Layer 2 of a small transformer language model trained on English Wikipedia (13 layers, counted from 0, width 64).
A neuron's activation on a vector x is GELU(weights . x + bias), where the dot is the dot product.
The model reads these tokens: "8" "0" "7" " |" " County" " in" " the" " Republic" " of" " Ireland" "," " second" " largest" " county" " in" " the" " province" " of" " Mun" "ster" "." " |" "\n" "|" " Ji" "wa" "ka" " Province"

The vector x that enters this layer's MLP at each token. A number n stands for n times 0.0061.
0 "8": 133 -174 346 -280 -136 196 -46 -118 -84 327 117 181 -84 377 204 78 -171 -70 -62 -4 -23 66 43 186 197 -447 77 -212 119 -123 -125 -132 128 133 -56 -42 -38 -165 10 -179 -97 -363 163 -2 -9 188 -166 39 215 -183 -185 93 -32 74 -5 -135 52 -128 -48 -94 66 134 179 94
1 "0": 170 -203 301 -243 -240 117 -71 -53 -98 365 68 111 -131 301 252 68 -164 61 -126 109 -39 41 11 216 128 -420 146 -239 31 -79 -120 -170 162 236 -26 -137 -90 -244 76 -188 -129 -199 177 -56 81 291 -138 -101 122 -72 -113 33 -16 128 9 -86 71 -167 -88 -117 77 137 217 72
2 "7": 179 -186 232 -273 -249 72 39 -28 -143 349 142 154 -92 358 298 122 -184 10 -124 87 -67 -15 57 216 138 -472 157 -169 104 -89 -70 -182 169 165 -103 -80 -116 -255 48 -176 -85 -142 135 -33 10 254 -200 -48 101 -48 -113 60 22 116 81 -111 68 -178 -127 -116 16 107 148 106
3 " |": 184 -141 332 -226 -270 43 -64 -100 -150 349 87 47 -176 284 291 144 -233 11 -92 95 -31 15 71 235 96 -352 159 -250 131 -96 -85 5 137 182 -33 64 -128 -240 63 -167 -89 -243 220 3 41 221 -249 -98 112 -128 -62 122 -84 99 62 -107 -31 -111 -41 -208 100 22 274 26
4 " County": 89 -163 188 -235 -349 -86 -33 -166 -93 378 26 93 -134 247 307 112 -118 -63 -98 131 -48 129 44 149 21 -364 137 -158 66 -141 -47 -95 125 257 -27 -42 -177 -358 126 -16 -125 -111 238 43 92 163 -153 134 209 -180 -153 -80 -27 137 161 -19 89 -169 26 -198 -4 77 271 46
5 " in": 59 -248 267 -210 -280 -56 31 -67 -10 266 121 101 -42 322 361 56 -214 -29 -130 44 -116 32 20 148 91 -414 24 -173 98 -117 -98 -110 85 294 19 -23 -108 -290 87 -4 -155 -263 267 30 168 213 -201 -4 177 -183 -66 -61 -59 99 114 -99 -5 -52 -24 -131 14 98 284 86
6 " the": 124 -99 243 -257 -244 42 -1 -61 -62 224 94 62 -96 231 212 53 -233 11 -86 54 -154 89 33 265 136 -373 112 -191 1 -88 -160 -16 125 403 13 -77 -149 -222 86 -101 -230 -235 261 77 130 187 -201 21 103 -132 -193 -118 3 140 56 -74 37 -107 -101 -195 40 90 357 154
7 " Republic": 71 -238 255 -122 -268 46 -38 -124 -18 376 17 97 -207 188 267 196 -92 17 -121 -16 -130 65 140 198 58 -399 196 -227 25 -122 -63 7 95 223 9 4 -278 -304 121 -96 -197 -126 222 -50 77 169 -115 49 185 -92 -92 -63 40 165 164 21 0 -202 39 -321 -15 159 147 74
8 " of": 123 -218 305 -199 -209 -31 79 -22 -111 233 137 95 -129 375 321 125 -219 -34 -137 12 -154 -4 -57 146 146 -343 75 -163 57 -77 -185 -47 7 302 -6 -23 -140 -319 65 -63 -114 -246 256 78 186 259 -163 65 158 -111 -108 -72 14 157 77 -156 -44 -130 -4 -102 -65 10 271 109
9 " Ireland": 103 -238 216 -155 -310 -23 -36 -135 -29 317 100 219 -219 122 259 113 -185 -63 -171 75 -145 -12 162 176 76 -397 185 -245 103 -106 -45 -105 122 263 -25 -46 -229 -322 102 -42 -188 -92 146 -2 106 177 -139 89 118 -64 -65 -50 77 200 142 3 74 -83 29 -280 -25 118 231 112
10 ",": 204 -205 316 -181 -211 26 103 -7 -120 235 97 116 -125 254 300 140 -207 -46 -126 49 -184 22 60 278 114 -399 118 -198 140 -114 -183 -34 222 214 25 -40 -162 -299 88 -56 -82 -232 194 -10 107 315 -172 -61 104 -122 -35 -38 -48 164 110 -111 -65 -56 -77 -202 -50 21 212 -56
11 " second": 156 -98 232 -200 -254 -118 47 -48 27 378 52 142 -139 313 204 22 -138 -16 -24 -83 -141 -57 70 249 138 -472 162 -150 44 -26 -103 -87 8 325 2 13 -194 -264 41 -122 -104 -122 156 -65 197 182 -91 -65 55 -67 -111 -174 70 130 146 -50 60 -68 -194 -261 58 13 252 217
12 " largest": 149 -98 218 -127 -272 -62 -50 -40 -17 183 -5 93 -200 339 162 169 -126 -55 -93 28 -166 67 110 174 159 -402 177 -169 82 27 -156 31 102 360 -1 -12 -220 -355 99 -93 -180 -158 256 -59 116 165 14 -77 75 -87 -190 -177 74 216 140 -27 108 -69 -113 -295 -54 -2 210 169
13 " county": 137 -191 186 -136 -313 -109 -75 -185 -48 279 65 140 -191 213 246 142 -78 -23 -113 114 -84 98 39 176 107 -402 193 -128 49 -106 -48 -24 157 215 -56 6 -184 -400 118 -43 -129 -91 255 -25 112 160 -86 34 138 -181 -75 -176 99 194 189 -11 108 -79 -67 -347 -73 53 241 97
14 " in": 75 -226 265 -163 -255 -95 61 -78 28 270 109 153 -61 270 406 69 -243 -20 -118 24 -126 11 -3 156 82 -428 61 -140 63 -121 -98 -72 88 297 29 -6 -148 -324 57 9 -161 -266 260 25 186 214 -136 -57 153 -166 -26 -106 -3 137 90 -118 -21 -27 -31 -163 -21 59 257 103
15 " the": 144 -65 214 -217 -225 0 21 -63 -43 226 59 85 -138 177 235 58 -253 21 -76 37 -169 83 0 274 116 -389 164 -151 -30 -94 -154 22 147 422 19 -56 -187 -241 72 -97 -231 -218 256 71 160 183 -144 -23 70 -113 -158 -161 53 180 34 -77 24 -88 -114 -228 13 70 344 174
16 " province": 124 -145 235 -78 -268 6 -55 -200 41 308 16 111 -212 207 286 97 -34 12 -103 48 -65 133 53 209 62 -422 137 -143 12 -172 -93 -53 142 227 25 -9 -253 -408 144 -13 -168 -141 216 -159 126 192 -47 93 162 -138 -59 -112 97 140 170 -17 39 -116 -22 -344 -41 57 197 45
17 " of": 134 -187 272 -164 -184 -53 96 -40 -89 233 124 121 -144 328 368 121 -247 -50 -139 0 -138 0 -60 142 164 -341 114 -113 43 -98 -198 -28 3 305 -9 -23 -172 -340 57 -51 -115 -235 288 77 203 250 -114 31 155 -105 -91 -109 32 176 50 -162 -56 -119 -9 -132 -89 -17 254 123
18 " Mun": 12 -186 105 -208 -227 5 140 -180 2 335 -6 131 -168 171 325 130 -31 70 -124 -81 -38 14 154 297 -43 -345 328 -248 59 -110 -54 -165 -29 161 15 -15 -247 -312 54 22 -201 -222 258 -33 80 201 -63 38 172 -28 -74 -82 21 282 107 -66 -38 -49 -122 -298 32 82 173 148
19 "ster": 205 -187 194 -151 -175 -30 129 15 -60 325 -48 144 -129 107 236 144 -233 -39 -149 -18 -163 16 -53 236 114 -451 72 -171 10 -179 -123 -88 139 216 20 -96 -169 -315 48 -22 -108 -65 253 85 184 198 -211 -19 220 -50 -22 -183 163 187 107 -12 135 -109 -75 -337 13 99 221 60
20 ".": 314 -209 243 -257 -155 -32 -13 -67 -74 407 27 160 -209 195 360 156 -249 -14 -164 -38 -137 49 -59 278 116 -465 92 -52 48 -92 -81 -16 151 244 52 -22 -62 -243 61 -116 -98 -159 232 22 85 166 -150 -66 199 -72 13 -94 -22 165 71 -107 -58 -19 -95 -239 20 -46 133 15
21 " |": 240 -107 301 -181 -264 23 -32 -94 -70 349 69 103 -230 146 365 163 -260 21 -137 27 -56 -20 87 230 80 -356 196 -160 103 -142 -123 54 101 207 -12 81 -152 -292 22 -134 -67 -211 227 34 87 212 -154 -158 47 -84 43 40 29 159 15 -113 -88 -47 -42 -327 9 -45 278 47
22 "\n": 164 -181 253 -166 -187 34 193 -38 -73 319 79 180 -286 214 254 85 -201 -69 -128 -111 -48 19 60 235 197 -381 55 -291 24 -130 -23 -32 104 300 78 32 -195 -266 163 -63 -143 -203 275 -6 68 171 -126 12 -12 -176 188 -98 -11 184 28 -158 -57 -25 -106 -222 39 -46 173 131
23 "|": 153 -40 250 -238 -183 75 59 -123 -112 368 91 205 -302 122 280 170 -277 -25 13 -22 -4 -6 114 332 118 -334 134 -240 77 -188 -113 -2 115 278 -45 10 -172 -314 54 -138 -121 -204 233 -37 90 67 -92 50 19 -96 37 -88 8 81 8 -36 -91 -127 -56 -152 -27 -94 299 226
24 " Ji": 164 -69 265 -202 -183 -52 207 -112 -62 339 77 222 -303 94 331 96 -60 75 -124 -150 -155 2 97 209 9 -355 59 -150 -44 -40 -10 -181 59 211 -83 39 -406 -258 -26 -35 -144 -200 165 -7 137 192 -156 114 203 38 -62 -51 12 120 73 -64 -24 -27 60 -269 64 -60 185 250
25 "wa": 252 -115 166 -159 -264 -39 109 -69 -49 362 -121 176 -271 128 269 165 -106 132 -145 -70 -16 35 -26 261 -9 -374 -25 -143 -66 -112 -128 -142 7 224 -42 -7 -218 -315 37 -81 -101 -76 274 -6 157 181 -113 8 260 111 -35 -33 34 148 32 -8 44 -48 81 -299 40 -232 243 185
26 "ka": 240 -219 273 -142 -215 0 145 -75 -84 271 -70 181 -238 27 300 214 -106 147 -203 -64 -54 31 55 239 52 -353 39 -229 -47 -187 -95 -74 115 256 -77 13 -284 -331 -26 -46 -159 -60 229 -66 97 175 -59 -41 194 123 10 -76 29 112 19 71 61 -82 -11 -321 -23 -33 218 242
27 " Province": 176 -157 222 -106 -252 -18 40 -191 13 356 -37 124 -228 124 338 130 3 30 -117 1 -4 101 72 176 -4 -369 131 -162 -44 -239 -75 -63 148 204 2 61 -287 -426 48 -4 -103 -104 260 -29 144 88 -56 125 113 -166 -65 -154 15 171 201 -21 55 -126 51 -297 -121 82 198 104

Each question shows the input weights of one neuron of the MLP. A number n stands for n times 0.00079.

n99 (bias -0.007): 162 45 -50 -186 81 3 -62 35 84 -95 -29 -37 112 66 -117 -59 24 7 -43 27 33 21 -94 -15 76 -119 63 96 17 -24 -31 -17 -73 87 2 60 -44 -25 12 179 64 -28 154 -41 -44 21 25 -134 -106 14 1 37 -17 -107 24 78 67 -21 206 20 -130 -133 -13 38
On which three tokens does it fire most, strongest first? 12 " largest", 25 "wa", 17 " of"

n93 (bias -0.025): 33 -74 -102 108 -141 160 34 25 -38 13 -82 -136 77 -1 -105 151 -220 -12 -58 111 -60 39 -80 -122 148 164 191 232 134 76 -10 -95 -176 125 -18 -56 111 -122 -125 118 -13 -98 -114 -142 38 117 -65 -47 -81 43 -145 -148 2 -26 101 -26 50 87 -118 84 205 -54 -80 130
On which token does it fire most, and how strongly? 12 " largest", at about 0.13

n126 (bias -0.024): -146 127 53 -89 12 -126 -63 46 128 -63 -79 54 130 -7 -43 8 125 19 -68 -83 -93 18 16 274 -60 -37 -78 90 21 -63 85 67 -59 63 189 46 -2 0 76 92 -29 27 78 -212 -91 100 27 66 24 110 27 107 -73 67 63 100 -12 -73 57 85 15 -41 5 133
Which token does this neuron like most? 18 " Mun"

n12 (bias -0.025): 114 -96 88 24 -19 -91 122 45 145 -52 -111 -176 -109 -52 -4 -132 -93 -33 -22 49 -125 118 -59 -96 -53 -25 -91 -55 29 14 192 3 -33 -47 -100 161 -143 138 136 38 -72 -10 67 -91 -30 62 -27 134 5 19 -217 58 -95 -7 -85 -100 113 -131 174 147 -36 -51 25 183
Which token does this neuron like most? 24 " Ji"

n85 (bias -0.006): -58 -182 -84 -205 -3 -170 15 -109 -21 -13 -61 142 99 161 -77 19 89 -80 80 -39 -285 -118 -27 178 74 136 10 142 -78 -191 -5 -34 -130 61 19 -123 -68 32 -81 -7 193 -54 -53 -95 -44 107 -38 -69 -73 87 152 334 -60 15 -17 -90 171 -154 228 -70 161 -10 29 -46
Which token does this neuron like most? 2 "7"

n146 (bias -0.023): -207 9 22 133 2 -148 -7 103 231 -15 61 10 18 54 137 -60 145 -161 -50 -41 -84 13 -104 -68 -182 -217 -188 82 89 -23 -132 -98 81 -35 -89 -36 -36 41 28 153 7 -196 228 -70 115 141 12 -43 -112 -71 43 7 12 -72 -238 195 -181 73 14 66 -113 53 -9 62
Its two highest activations, in order, are on tokens 14 " in", 5 " in"

n49 (bias -0.019): -134 109 192 63 -50 59 -219 -168 140 -158 -73 -28 168 -80 -79 130 -47 104 -48 -115 197 41 -19 75 24 -92 -21 64 -102 43 -79 -14 80 12 41 198 -83 8 95 -25 -63 72 111 224 -137 -18 -22 -26 46 15 -13 -3 96 -46 103 67 227 160 -185 202 -290 -123 63 10
Its two highest activations, in order, are on tokens 12 " largest", 13 " county"

n143 (bias -0.009): -7 110 -71 172 -51 69 -15 -15 148 122 -37 -83 152 48 -23 -183 -76 -80 -25 166 -139 70 -41 -18 66 -59 -54 -48 -9 46 81 17 -48 -56 -28 -70 7 52 37 18 -34 119 161 -198 -45 167 55 -15 77 -252 -5 83 67 25 105 -53 -35 -83 -105 -216 -12 -84 39 106
On which token does it fire most, and how strongly? 16 " province", at about 0.77

n34 (bias -0.013): 285 68 -35 -186 154 52 -65 -26 -6 -124 3 -44 -130 -9 -67 -55 -40 36 68 110 -30 71 48 6 -104 -62 17 -76 125 -6 63 -31 -82 -54 18 71 -64 16 15 -128 -197 315 144 -40 -2 98 -54 -13 154 -38 56 12 -5 -138 -150 25 122 103 96 148 167 146 -110 -49
Which token does this neuron like most? 1 "0"

n79 (bias -0.003): 39 -10 142 -6 38 40 82 104 -69 40 -176 57 27 -40 -78 -9 58 -66 153 56 -4 -110 -62 32 -62 -64 0 -120 -73 100 60 34 -16 -66 -56 -15 -70 -9 114 -8 -77 3 152 -42 -24 3 79 52 9 -66 74 -22 37 -2 -116 -226 127 -39 1 24 -89 19 -127 -77
On which token does it fire most, and how strongly? 22 "\n", at about 0.28

n7 (bias -0.015): -19 -29 109 -158 63 63 26 115 -150 -5 6 193 13 86 -50 -48 -33 94 -52 274 -33 -45 16 -32 -31 -29 -104 43 41 71 98 32 -113 104 168 -36 -87 44 -24 166 76 -73 -80 -47 160 58 41 0 -73 9 100 -114 21 -97 141 153 100 140 112 -39 63 -116 -209 3
Which token does this neuron like most? 24 " Ji"

n232 (bias -0.013): -34 51 -143 -54 33 -5 13 -71 -133 -36 34 -61 125 -14 -46 162 48 17 -85 -180 88 47 12 39 61 -128 -28 112 -21 -88 159 -85 81 250 14 71 -46 24 -37 9 52 70 -89 -21 24 159 -51 6 -43 64 26 148 -165 -4 19 -104 107 -9 130 215 -86 111 95 36
On which token does it fire most, and how strongly? 2 "7", at about 0.19

n76 (bias -0.028): 67 -72 83 -83 -92 10 43 -15 24 71 -47 -132 -11 -208 -142 119 -31 115 -7 -104 48 144 -136 -217 -56 -34 15 43 105 128 -144 97 -72 -81 -268 21 79 37 -217 96 -87 -30 -166 -36 138 28 111 -92 -128 -8 3 -216 51 55 -15 8 146 -62 102 -5 -19 37 -37 142
Which token does this neuron like most? 26 "ka"

n69 (bias -0.013): 123 20 -58 -99 -21 191 139 38 79 52 91 -239 -105 52 -94 -101 -153 52 25 189 -101 -38 50 -137 1 5 31 58 81 -27 3 -48 -120 44 -93 9 17 110 -56 16 -117 33 46 86 47 15 -21 125 -23 108 -48 -38 -264 59 -75 -18 90 -112 43 55 -42 -40 -33 27
Its two highest activations, in order, are on tokens 6 " the", 8 " of"

n114 (bias -0.013): -44 86 65 77 -155 62 -117 -38 19 -1 -16 -146 -18 -81 76 117 16 -89 -19 67 -88 34 -28 73 6 -76 -44 119 270 -90 -47 119 -152 -100 75 207 167 8 -324 -36 191 -36 -70 -160 22 -78 -133 1 -160 109 59 322 -104 99 -136 10 -44 -75 12 -1 240 110 212 -108
Which token does this neuron like most? 3 " |"

n218 (bias -0.026): 13 -50 -60 -76 -64 -5 -53 -7 65 132 124 -131 -75 78 53 -165 -23 -162 -35 244 -131 -41 -68 43 -57 59 -67 -32 130 6 -117 2 -10 -59 78 -5 -167 71 -3 42 -49 111 -13 14 -48 -50 100 -17 58 52 40 43 61 -213 -95 91 -46 95 -22 -95 159 132 -38 137
Which token does this neuron like most? 9 " Ireland"

n19 (bias -0.031): -19 187 64 222 -16 -75 -14 -173 -50 42 105 46 7 -5 -117 -172 103 -48 39 183 134 31 -27 -5 -87 -48 -167 -63 83 177 -131 22 -87 144 160 -42 14 -44 48 31 201 -62 109 -83 145 -120 -59 107 56 -147 -98 -71 -172 26 -28 -25 26 123 203 19 -460 -42 -195 125
Which token does this neuron like most? 27 " Province"

n216 (bias -0.005): -178 95 35 -53 -112 -99 -72 27 -177 -310 48 104 0 -227 -114 -87 -136 -45 199 329 -303 122 266 -17 -72 -42 0 127 119 -2 28 -43 -34 -78 132 61 30 -74 111 11 180 213 118 -71 62 78 59 -190 134 -231 -63 17 156 82 81 -120 -235 82 -54 -147 115 -31 -24 -144
On which token does it fire most, and how strongly? 13 " county", at about 0.13

n183 (bias -0.028): 210 150 36 170 -39 62 -128 -114 119 -141 -43 -131 -66 325 -49 61 82 -127 133 64 -156 14 63 -26 14 24 94 14 96 3 83 -67 -157 11 -91 70 171 -27 -6 7 -119 15 -62 185 2 24 -29 -3 71 66 63 281 -127 99 -177 -56 37 -72 -218 -108 49 -6 130 -89
Which token does this neuron like most? 3 " |"

n178 (bias -0.007): -88 -15 26 206 152 76 -117 -87 134 396 -42 80 43 -118 89 204 -55 -184 83 -206 1 113 -21 3 -209 -258 136 275 -32 272 245 -74 -106 82 -150 -16 98 50 -109 91 101 -53 -39 -118 5 -249 -15 41 -95 -159 -264 -27 43 156 -37 93 -27 -2 -113 121 164 -147 -175 -136
Which token does this neuron like most? 20 "."

n220 (bias -0.010): -111 -57 19 -64 10 63 14 -8 -2 9 -153 -85 -37 -115 66 127 -88 25 -34 -124 44 220 37 87 -16 -26 -51 25 44 75 -13 -3 -24 -14 -38 102 46 52 -28 17 74 208 -74 -2 66 16 -79 90 -66 -23 30 -72 -46 129 96 -77 6 104 -9 126 -83 71 55 -53
On which token does it fire most, and how strongly? 27 " Province", at about 0.031

n41 (bias -0.008): 15 -53 32 -26 -18 -9 -81 13 -96 -23 -1 39 89 -80 -43 -124 -36 -61 14 15 128 14 -164 9 -17 32 88 9 -5 301 -24 6 -16 30 -41 -127 -6 22 19 99 53 -31 200 -12 -29 -122 -55 -61 47 -11 13 -70 135 -13 193 -110 -90 -5 -7 -113 -121 80 -70 105
Its two highest activations, in order, are on tokens 13 " county", 12 " largest"

n231 (bias -0.011): -35 41 100 13 128 56 -20 -6 87 -21 -67 -143 -49 84 -39 109 40 -156 13 77 -49 -50 -22 7 -116 12 48 31 115 89 -73 -173 219 -70 116 136 -5 52 -69 175 148 -16 148 -225 -98 101 -123 -32 -135 -211 -112 -24 5 -30 -27 131 -72 4 88 104 -95 -42 -96 27
Which token does this neuron like most? 10 ","

n131 (bias -0.018): -19 99 -118 21 -12 46 -1 -178 -90 62 -23 23 -72 -11 65 123 -80 142 -75 -73 -7 30 37 132 -66 140 -53 245 70 114 -75 120 -192 136 171 -107 -69 -46 -186 -36 37 100 -42 47 95 33 -20 50 -67 -19 71 -21 -229 -39 30 199 60 185 -32 -54 -82 30 36 -44
Which token does this neuron like most? 25 "wa"

n48 (bias -0.026): -175 141 24 80 -131 -39 -10 -86 37 -6 -10 160 80 191 -55 -93 267 -44 -5 -34 -228 -6 -120 -11 51 -12 -235 13 148 -82 33 -43 -117 -144 23 -130 -161 -44 210 117 33 38 101 17 181 168 50 -149 5 -114 58 73 -213 -213 -97 -157 -9 72 -24 -4 149 188 150 -96
Its two highest activations, in order, are on tokens 5 " in", 14 " in"